Layer 2 of a small transformer language model trained on English Wikipedia (9 layers, counted from 0, width 64).
A neuron's activation on a vector x is GELU(gate . x) times (in . x), where the dot is the dot product.

Input weights of the MLP neurons that the questions are about. A number n stands for n times 0.002.
n1 gate: -77 -59 115 145 43 -80 157 72 19 92 -70 -96 -100 93 -167 -174 79 -9 87 162 257 -11 0 62 -51 197 -133 52 152 -4 47 -28 174 65 -104 102 -132 -77 134 82 -3 88 183 199 -29 -53 167 217 -156 78 82 -18 42 -87 -238 -134 119 -261 106 -122 -120 97 33 265
n50 gate: 133 68 120 42 162 -158 -197 -151 107 64 -61 -347 35 -105 -132 2 -75 -108 78 -9 224 -69 -111 184 148 146 98 -14 112 -97 7 55 155 -163 -30 71 50 -172 140 81 56 -136 -165 160 15 -1 89 161 80 40 -156 -142 -72 0 49 -76 -10 -129 97 178 52 29 -10 43
n53 gate: -133 188 -103 -34 100 -96 -162 -134 177 -44 -191 -133 -43 -60 117 -203 -137 -178 234 -132 -11 207 159 117 6 -118 143 129 235 -155 -33 47 98 35 18 39 4 115 -203 22 46 -93 -300 -287 75 -60 -214 -43 -41 -76 12 -1 -68 -100 51 -62 55 -23 129 6 -160 63 -40 -146
n85 gate: -19 -121 46 260 -61 181 144 -30 135 -109 -90 172 13 112 -29 103 21 -120 -10 -73 168 -57 87 215 173 -89 -138 -150 -124 -26 17 -86 -233 -94 61 -117 -147 309 98 -74 -76 -32 7 100 -129 29 -10 -46 -161 18 -136 7 56 -225 -38 103 -69 199 41 -58 -122 -22 -120 -161
n86 gate: -8 -41 97 61 -32 -98 -23 37 7 -66 -28 175 40 153 -47 132 -136 88 -4 -9 106 -79 91 145 -127 -55 -66 61 12 -232 68 -79 -58 20 -102 -126 -56 352 6 89 -91 43 114 -30 -70 -40 162 82 99 -96 20 -100 -38 74 217 129 -30 44 33 44 -16 72 13 203
n138 gate: 198 -74 -160 2 -26 -109 105 -106 -137 -14 3 -56 -23 13 128 -105 -36 -30 12 17 -22 91 39 29 -178 -51 49 -86 59 114 26 -16 9 -1 29 -3 -77 -22 27 15 153 -29 99 -5 -98 -99 70 128 129 -169 127 47 95 67 40 0 -39 23 22 -7 52 -91 89 -133
n143 gate: 106 4 22 67 50 -56 2 15 -72 -39 71 80 70 -56 123 -63 -30 -114 -82 33 146 -43 117 0 -80 -86 97 -167 158 130 147 105 -49 -82 15 -45 -37 -119 -52 -71 100 78 158 32 -44 -1 26 28 152 -191 29 -3 69 -12 46 25 -33 -94 -48 58 -26 -153 49 -116
n158 gate: -133 -36 125 -70 -113 -171 -128 95 -29 -89 -193 2 -98 152 -46 171 47 61 -10 118 -18 -49 95 -83 -86 -69 19 47 -50 -205 -46 -5 -72 -339 -155 10 -75 -23 -117 -165 -147 -135 -244 23 -218 -56 -176 230 -186 27 -3 -289 -59 -44 1 -104 47 -94 -10 4 -174 -82 -47 8
n164 gate: 56 64 -138 31 33 -161 -4 27 -53 -95 11 122 38 24 -4 -58 -25 13 -17 66 -112 -42 -108 -23 -111 -6 54 -221 41 92 121 -46 20 -60 3 -6 -24 93 68 35 42 -60 -10 -69 -140 -14 -40 53 -133 -132 -63 78 -157 94 24 -47 -137 -90 -55 16 -41 1 55 -170
n166 gate: -11 -135 -74 -55 -85 -31 9 126 -212 -52 230 -137 -137 -242 -124 61 -154 285 -218 7 -15 -44 90 34 -63 77 44 -200 -212 -83 -58 -104 -121 102 -165 -193 -141 -23 -199 147 49 -16 36 62 128 -47 62 -9 -30 62 -41 146 24 -37 -260 53 71 66 16 -5 34 -163 178 135
n188 gate: 69 49 -63 2 -96 -17 42 112 4 -41 2 -46 46 -51 124 -73 -16 5 -64 -13 0 -16 -48 -81 -67 -74 58 -81 84 55 171 -64 -113 46 -117 12 1 -252 83 -93 220 117 -50 -74 -145 117 62 23 -11 -244 -19 26 -78 184 15 113 -82 -22 9 -74 73 -142 115 21
n1 in: 71 71 -84 -72 46 162 22 -31 -27 42 75 24 194 -63 -5 5 91 -55 -21 81 -93 204 105 -107 122 -174 -257 112 243 53 -168 39 -32 303 -325 -39 212 134 -62 64 -46 17 105 -110 -51 -50 159 -40 102 -90 75 228 -121 182 6 81 -101 169 -57 146 -123 -46 -112 76
n50 in: 156 95 137 121 66 -17 -106 -46 17 -72 -96 -355 34 159 -38 -121 -264 -162 -107 -46 67 41 -9 37 147 81 202 -166 -133 99 -45 151 61 121 92 43 -126 -127 267 -18 28 12 -114 15 58 31 -20 -82 -112 35 126 -67 -5 -114 139 -37 -6 30 -341 121 80 -9 -125 -49
n53 in: 32 -128 150 18 91 -62 24 -2 124 16 -308 56 -122 86 -309 -11 -182 238 108 -31 -218 122 93 87 80 -86 166 -44 239 315 8 -41 32 72 -78 -12 -74 -119 -87 -168 -57 17 -60 -160 -80 -58 106 28 80 30 69 -6 -142 -84 -133 11 -169 149 -182 -44 256 -58 154 -128
n85 in: -144 -186 21 -73 -84 42 237 -145 14 25 -51 -105 -69 174 29 -135 96 47 54 -102 -32 -35 -63 -36 202 -72 -139 128 -49 52 -80 -269 95 50 345 126 39 10 -136 43 194 -154 147 16 -16 -173 83 47 -12 -177 -58 -61 -139 -151 -112 -17 24 -177 -225 43 134 4 85 18
n86 in: 57 45 31 236 80 -9 -127 -79 177 43 4 130 -23 78 -52 -48 -96 -17 22 26 -98 -14 4 199 -137 72 -101 -118 72 -66 77 -97 136 39 -85 -76 116 142 -10 134 -30 -72 116 -32 -62 103 -37 -24 165 -135 -22 -38 -116 33 96 -9 -136 25 0 82 51 -68 -108 105
n138 in: -317 63 207 129 230 39 -171 106 -133 53 -118 89 -50 121 45 -62 -62 327 -146 -78 -172 61 83 -293 330 107 -103 112 -3 223 31 146 -42 -41 -44 -161 59 -440 -21 -58 -134 -48 10 -134 -75 -34 -78 -111 -19 -110 -55 137 6 -137 -21 -140 15 26 -90 -5 -87 56 -86 -27
n143 in: -68 32 168 -86 -33 92 -7 -140 112 -85 -137 -25 -120 50 -420 11 -111 -65 -340 -214 -34 125 245 -60 -42 61 35 -185 38 -21 27 -80 139 66 -230 -43 -6 39 -95 -83 -12 -196 157 -248 -120 -93 170 -116 -110 -150 80 -44 -164 -107 -14 -169 5 -199 317 11 25 403 142 -15
n158 in: 4 -107 200 -124 -45 -80 -207 70 1 41 -112 48 240 -7 24 148 -264 -287 110 -90 19 31 -44 77 -28 51 62 -116 -123 16 64 173 115 -38 -61 -99 -165 3 -116 86 136 5 -113 -56 -52 80 58 165 -151 39 118 134 177 -28 12 189 -29 -96 -47 16 1 -95 128 -290
n164 in: 53 -134 258 -21 -64 51 49 -167 85 17 73 -105 92 74 -98 466 -58 -197 60 101 156 69 -171 162 -67 46 -87 105 -23 -97 87 37 41 79 -25 133 -140 182 -36 -98 -35 -16 -69 162 -70 179 125 -18 288 161 -9 -158 161 -178 53 -7 51 -167 -112 -139 -192 -72 -30 3
n166 in: 72 -190 29 11 -1 -20 151 201 -79 11 306 16 -85 -235 -92 107 -230 180 -195 20 13 89 -25 41 -113 -24 29 -55 -159 -117 -30 -52 -91 171 -27 -35 -76 -28 -28 174 89 61 -89 13 18 -111 -118 -150 -58 145 -94 194 -23 13 -247 -101 -39 60 -45 10 -169 -56 75 5
n188 in: -93 -121 -226 91 24 -339 -107 22 -122 29 162 46 48 135 14 -119 188 177 -25 39 -34 15 25 54 -16 -61 141 -54 210 29 -49 -115 -148 9 -8 -72 101 -312 -246 -205 -35 176 193 40 -121 186 71 71 -8 -84 180 10 106 310 346 35 -138 -1 143 135 0 -181 -68 38

Each question shows a token from some text and the vector x that enters the MLP there. A number n stands for n times 0.0086.

" for": 4 16 -188 48 -53 202 69 19 -9 100 -41 167 -177 121 102 3 69 24 -332 48 158 189 147 35 -123 0 39 11 -27 261 78 -35 -26 35 41 332 10 -40 -11 -37 -71 -62 -4 -15 -118 13 -200 128 269 -178 -39 -117 -63 -19 -76 57 -20 -12 -61 -161 -41 94 -8 83
Which two neurons fire most, strongest first? n143, n138

" be": -145 7 -131 -75 194 97 63 208 -81 81 71 94 -106 144 -15 11 -165 11 -111 70 41 63 175 103 -127 -32 109 -95 -98 43 152 -58 64 120 -126 290 66 47 122 -96 -170 -217 -14 -3 -127 -6 -168 104 193 -128 11 -2 70 171 -69 37 -64 182 -177 6 -7 -97 -87 -25
The most active neuron and its activation: n86, at about 2.1

"der": -120 105 219 162 134 32 96 -120 -12 4 13 5 72 122 87 -107 124 -42 -150 39 167 112 79 -5 -79 58 18 -99 71 99 -27 -148 188 -224 74 128 -1 -4 184 81 193 -31 -17 -61 -210 38 -20 45 161 -120 90 101 21 245 -23 150 -68 -23 -149 37 -273 129 -2 9
Which neuron lights up most? n1

"les": 24 -92 40 22 111 71 58 -153 -90 39 167 -95 -47 120 55 147 -33 46 -247 141 299 156 103 -155 -147 -112 -57 -56 -50 226 -64 -62 35 -110 31 130 -67 47 188 50 72 -133 -105 28 -76 29 -62 22 31 -237 25 56 55 200 -25 102 -75 -5 -176 11 -267 -8 -4 -279
The most active neuron and its activation: n164, at about 5.6

" as": -1 -68 -197 157 98 122 87 -70 -41 5 -68 80 -76 105 48 48 13 -132 -291 109 217 139 178 116 -158 -2 97 150 -104 263 -74 39 12 94 -53 267 18 -39 176 -143 -34 -168 -2 -99 -108 32 -121 204 246 -86 -36 -128 21 31 -31 51 -9 30 16 89 -63 87 -83 -31
Which neuron lights up most? n143

" to": 74 112 -168 164 101 82 67 3 143 69 56 7 -135 75 154 78 7 -9 -286 62 111 92 51 49 -251 -37 14 106 -57 288 63 -95 -2 60 -36 183 92 -21 3 -100 -251 -106 -93 120 -34 -1 -373 81 155 -90 8 -16 53 75 -4 159 -23 193 51 -48 48 91 -39 175
Which neuron lights up most? n158

" ap": 147 2 -9 6 -154 43 53 93 -64 49 22 95 -218 209 151 -114 2 -111 0 123 72 78 96 197 177 153 120 -72 38 72 174 91 57 -60 -108 107 -85 -6 150 -38 142 -353 80 -53 -294 150 -140 86 112 -126 0 0 -15 86 -10 30 53 9 73 2 28 24 85 49
Which two neurons fire most, strongest first? n143, n50

" Great": -61 160 -35 11 15 -50 10 -101 -10 44 28 86 30 143 21 63 -31 140 -148 -5 157 166 -87 21 -59 135 102 -115 5 186 115 -182 21 -102 27 150 -56 106 49 -113 341 -114 107 -95 46 -180 -148 31 228 -66 -19 -32 54 36 -184 246 -99 -106 144 -32 -127 -147 -176 -124
Which three neurons fire most, strongest first? n164, n143, n85

"os": -12 -3 81 80 53 5 77 -98 -83 33 179 -28 -142 -51 74 29 -141 26 -127 143 153 83 79 -118 -256 -43 108 -300 -26 305 -128 5 67 -49 -118 86 28 4 120 17 165 -214 26 -35 -90 42 -102 -68 17 -123 45 -106 -66 159 25 266 -86 6 -128 145 -231 -92 192 -10
Which three neurons fire most, strongest first? n166, n143, n188

"u": -144 38 110 132 152 -33 112 -30 -184 79 113 61 8 -68 136 131 136 -32 -95 -54 154 131 -27 -36 -228 -121 144 -206 -35 179 40 32 -35 46 -27 127 192 -55 87 4 129 -276 9 20 -34 -23 -238 -74 65 -77 -75 78 -16 146 -87 112 -115 -68 61 -167 -262 -75 209 -4
The most active neuron and its activation: n166, at about 2

"The": 35 1 -84 45 -65 -82 26 -53 -31 8 101 231 -8 136 -26 -126 -45 -131 -168 -78 185 69 111 101 39 89 144 61 -73 169 -106 51 61 63 137 235 -38 -2 128 -100 163 -207 173 106 11 -62 -231 24 178 -139 8 75 -57 57 -74 -8 -164 25 -238 -218 -25 94 -134 -268
Which neuron lights up most? n85

"ided": 84 50 305 -3 -66 62 19 -67 -33 -5 128 55 -54 -22 2 92 224 -151 -70 74 -52 248 82 -85 -214 60 68 28 70 285 1 -49 136 -38 34 191 32 -70 -45 47 42 -59 -128 142 -210 46 -68 97 133 -161 34 98 6 169 -184 79 -61 0 -76 -30 -182 81 -96 0
Which three neurons fire most, strongest first? n1, n164, n143

" Hou": 101 -34 7 3 -119 29 128 -129 -61 130 64 174 -3 60 245 105 -87 -83 -204 67 -58 217 -94 160 4 16 68 -137 -115 160 178 -160 -98 -16 -31 56 2 -66 133 25 338 -203 38 0 74 -86 -168 -97 127 -195 -129 -76 2 30 -6 60 -43 30 170 -3 -47 -129 -124 -135
The most active neuron and its activation: n85, at about 2.2

" t": 68 10 -102 52 140 61 -35 -5 -67 182 104 122 -130 217 36 -92 -89 -38 43 58 -75 -72 173 50 -105 73 -50 -199 -105 71 231 32 6 -7 -70 106 178 -74 66 -81 106 -205 -9 159 -128 19 -132 29 326 -126 87 -103 46 68 -133 68 18 138 125 -128 -163 -31 145 -108
Which two neurons fire most, strongest first? n138, n188

" seen": 5 150 66 13 56 85 44 24 -130 -2 78 114 97 82 58 58 23 -60 -152 147 248 156 141 -60 -267 -119 54 26 31 98 -11 -122 92 -19 -36 189 -106 54 79 -39 18 -84 -136 75 -233 7 -185 44 132 -118 97 6 84 209 -271 -1 18 56 -195 -30 -96 51 -203 55
Which two neurons fire most, strongest first? n1, n164

"ed": 11 20 122 -87 43 41 29 -38 -112 82 117 -19 59 131 43 39 164 -82 -98 75 255 152 208 -127 -171 -80 99 8 110 268 72 -46 118 115 84 203 68 -83 3 61 97 -11 -28 173 -173 30 -76 -14 81 -140 65 114 -43 59 -106 159 -33 -3 36 -159 -382 16 -59 4
Which neuron lights up most? n1

" known": 87 -89 77 -4 1 1 39 -11 34 120 -74 121 31 -21 -17 66 59 -101 -165 116 326 72 52 -80 -127 -31 207 260 14 46 44 27 53 69 123 116 -17 57 125 -28 52 -86 15 -16 -233 -21 -97 6 326 -177 -30 -127 29 77 -241 -56 -55 -71 -77 34 -55 -22 -335 -50
The most active neuron and its activation: n1, at about 0.42

" fact": 108 70 28 172 258 -106 142 -8 -17 58 24 67 -86 191 -156 -60 -201 71 -96 140 311 47 -4 -97 -38 14 259 73 -90 89 43 -35 136 -87 16 37 27 51 87 -93 58 -208 191 153 -77 54 -109 -1 156 -124 -149 224 -1 -60 -60 147 -24 52 89 113 -99 -39 -67 111
Which neuron lights up most? n50

" Minister": -7 61 40 64 98 45 -42 33 -125 108 -105 190 -134 -1 67 80 -48 -153 -124 30 37 43 -141 4 -204 -24 300 81 -5 306 92 -169 82 -76 175 2 95 -22 87 -52 302 -237 -86 110 -76 76 -88 63 146 -142 -43 -44 -92 200 66 79 -16 -69 -58 -8 -48 -140 -89 39
Which neuron lights up most? n188

" Joseph": 135 29 -8 139 82 -10 23 38 -75 48 -36 140 4 120 238 5 -61 -112 -276 107 101 112 -199 45 -155 114 331 56 47 149 -31 -40 84 -100 67 53 20 10 253 -31 261 -194 -25 75 -21 -75 109 -35 124 -239 -19 -89 0 119 56 135 -30 -10 -5 98 -146 59 50 -193
The most active neuron and its activation: n50, at about 6.1

" V": -52 59 -30 97 29 -13 -12 46 0 16 33 140 69 242 162 -47 -146 35 -146 74 50 94 -109 21 -95 -5 266 -46 8 9 180 30 -15 -66 -24 42 207 -65 245 -148 344 -259 67 3 -36 -7 -97 -5 202 96 158 -115 -115 48 -73 132 -2 -9 116 -120 -111 -16 156 -132
Which three neurons fire most, strongest first? n188, n143, n1

"In": 19 -16 -133 226 33 8 101 -25 -43 84 143 127 -167 46 79 36 86 -137 -223 -20 168 255 -91 -12 -59 68 105 5 -87 384 40 -135 -23 18 1 193 -82 -4 183 -103 129 -159 37 9 39 158 -113 -82 55 -212 -110 -66 -82 -53 -104 -64 -45 53 -37 -114 53 135 -9 -27
Which three neurons fire most, strongest first? n85, n143, n138

"-y": 38 -48 176 59 99 -106 -1 15 7 -12 3 86 110 66 21 -204 -22 69 -213 103 79 -245 139 116 -42 -166 -198 -186 4 67 89 -119 15 122 -131 -86 87 150 35 29 169 -126 116 -138 -148 -15 -169 -76 178 -197 -5 -111 46 170 -150 174 -65 154 27 28 -93 -24 -38 -154
Which neuron lights up most? n86

" overall": -86 -106 143 151 40 195 36 137 -57 -37 18 97 -128 69 22 -67 -24 50 -100 122 75 -13 133 -11 -250 -139 221 -110 -8 107 181 -144 73 30 92 72 -35 42 -28 57 64 -184 100 -12 -206 -4 -172 62 187 -173 26 -45 147 40 -140 170 -121 84 -149 -107 -2 13 -69 -191
Which three neurons fire most, strongest first? n85, n86, n138

" it": -21 87 -16 34 -35 68 79 56 -108 42 -48 95 -84 252 -2 -54 -107 -139 -192 -4 194 125 273 170 -92 -51 107 -84 -44 121 -25 -44 139 94 -90 120 2 -47 99 -135 79 -90 93 103 -2 -90 -259 -8 230 -204 42 -31 61 203 -85 254 -19 35 -218 -74 -126 11 51 137
Which neuron lights up most? n143

" B": -30 1 -118 126 242 -75 4 -18 -81 43 102 152 -35 276 113 -6 -96 9 -94 -17 63 -11 -44 36 -73 68 80 -176 -44 211 267 20 -57 55 -95 164 147 32 185 -154 319 -177 13 47 16 -62 -163 -133 177 -10 33 -62 5 58 -64 230 -67 -9 166 -39 -52 -37 163 -139
The most active neuron and its activation: n188, at about 3.7

" |": -62 -125 -115 -48 256 96 150 104 14 -77 133 160 19 151 56 13 -13 12 -88 -25 112 147 115 -53 -202 -62 143 -170 -47 241 159 94 -102 47 -113 55 158 -133 140 56 178 21 -8 42 66 95 -95 150 231 -161 169 -59 -91 129 -78 -20 -34 -17 -36 -95 -193 21 78 -86
Which two neurons fire most, strongest first? n188, n138

"ost": 2 -17 169 -164 -79 10 -106 -91 -130 31 -38 111 32 33 21 -21 -56 24 -98 116 194 22 -22 -73 -188 -28 117 -154 -26 265 -156 3 178 -126 10 240 -51 -44 134 -40 149 -203 74 -104 -129 -27 -56 46 47 -122 104 67 -62 117 -70 243 42 29 -42 2 -341 -91 -17 -160
Which three neurons fire most, strongest first? n158, n143, n164

"ing.": 133 -49 64 72 30 128 75 3 -98 13 151 123 -11 132 88 -167 -40 -125 53 168 210 241 109 41 -308 17 -12 -110 47 366 -61 -76 -43 91 43 -68 -100 -141 113 125 -28 33 91 134 -166 -81 -14 6 -5 -99 25 42 -77 166 -201 88 -8 -41 -33 -148 -27 80 6 -102
Which neuron lights up most? n1

" individual": -34 -49 14 8 79 147 32 -8 -44 45 -72 51 -179 -8 -102 65 -191 59 -150 150 193 82 20 27 -95 55 113 -53 43 120 81 -154 -5 -31 108 69 43 -16 121 -92 216 -78 62 37 -122 -49 -129 81 337 -384 -21 53 45 151 -137 113 -22 28 -102 -13 -152 -67 -126 -176
Which neuron lights up most? n138

" of": -1 -42 -185 103 158 75 86 31 -55 110 -19 241 -105 72 101 -65 70 4 -136 61 219 151 105 -34 -28 12 156 -41 47 280 74 -59 12 43 193 254 95 43 109 -197 -161 -54 -172 82 -49 80 -201 133 268 -122 34 -28 -33 -36 43 -17 -129 -36 -15 -77 -129 -25 -77 -54
The most active neuron and its activation: n138, at about 2.4

" where": 112 -9 -42 127 103 127 174 -6 37 5 -12 156 18 102 12 -12 -42 -29 -177 143 213 250 177 204 -182 46 100 38 -43 134 22 -159 -37 44 49 153 -4 -110 186 -141 -82 -123 62 238 -91 -5 -105 146 260 -80 -146 18 -20 79 -56 17 15 119 -28 61 -7 165 -111 145
Which neuron lights up most? n86

"s": -29 -130 -71 71 165 85 78 -166 -98 101 180 17 -88 103 17 -44 -146 -64 -158 74 268 82 133 -182 -94 -163 18 -80 0 139 58 -50 15 -77 -126 -14 64 0 168 81 19 -66 -129 115 -148 101 -102 14 152 -153 16 39 -57 179 -75 215 -37 121 -97 -41 -254 82 219 -107
The most active neuron and its activation: n166, at about 1.1

"ing": 83 -74 40 -5 74 8 -24 -125 -61 143 41 138 -6 31 32 55 78 -88 -196 10 161 145 125 -85 -236 -82 -83 -43 84 180 37 -157 74 63 13 164 -30 -23 136 108 -159 -167 -13 280 -166 -15 -193 -1 95 -68 38 116 18 206 -40 258 2 -26 -20 -110 -184 130 -275 -42
Which two neurons fire most, strongest first? n1, n164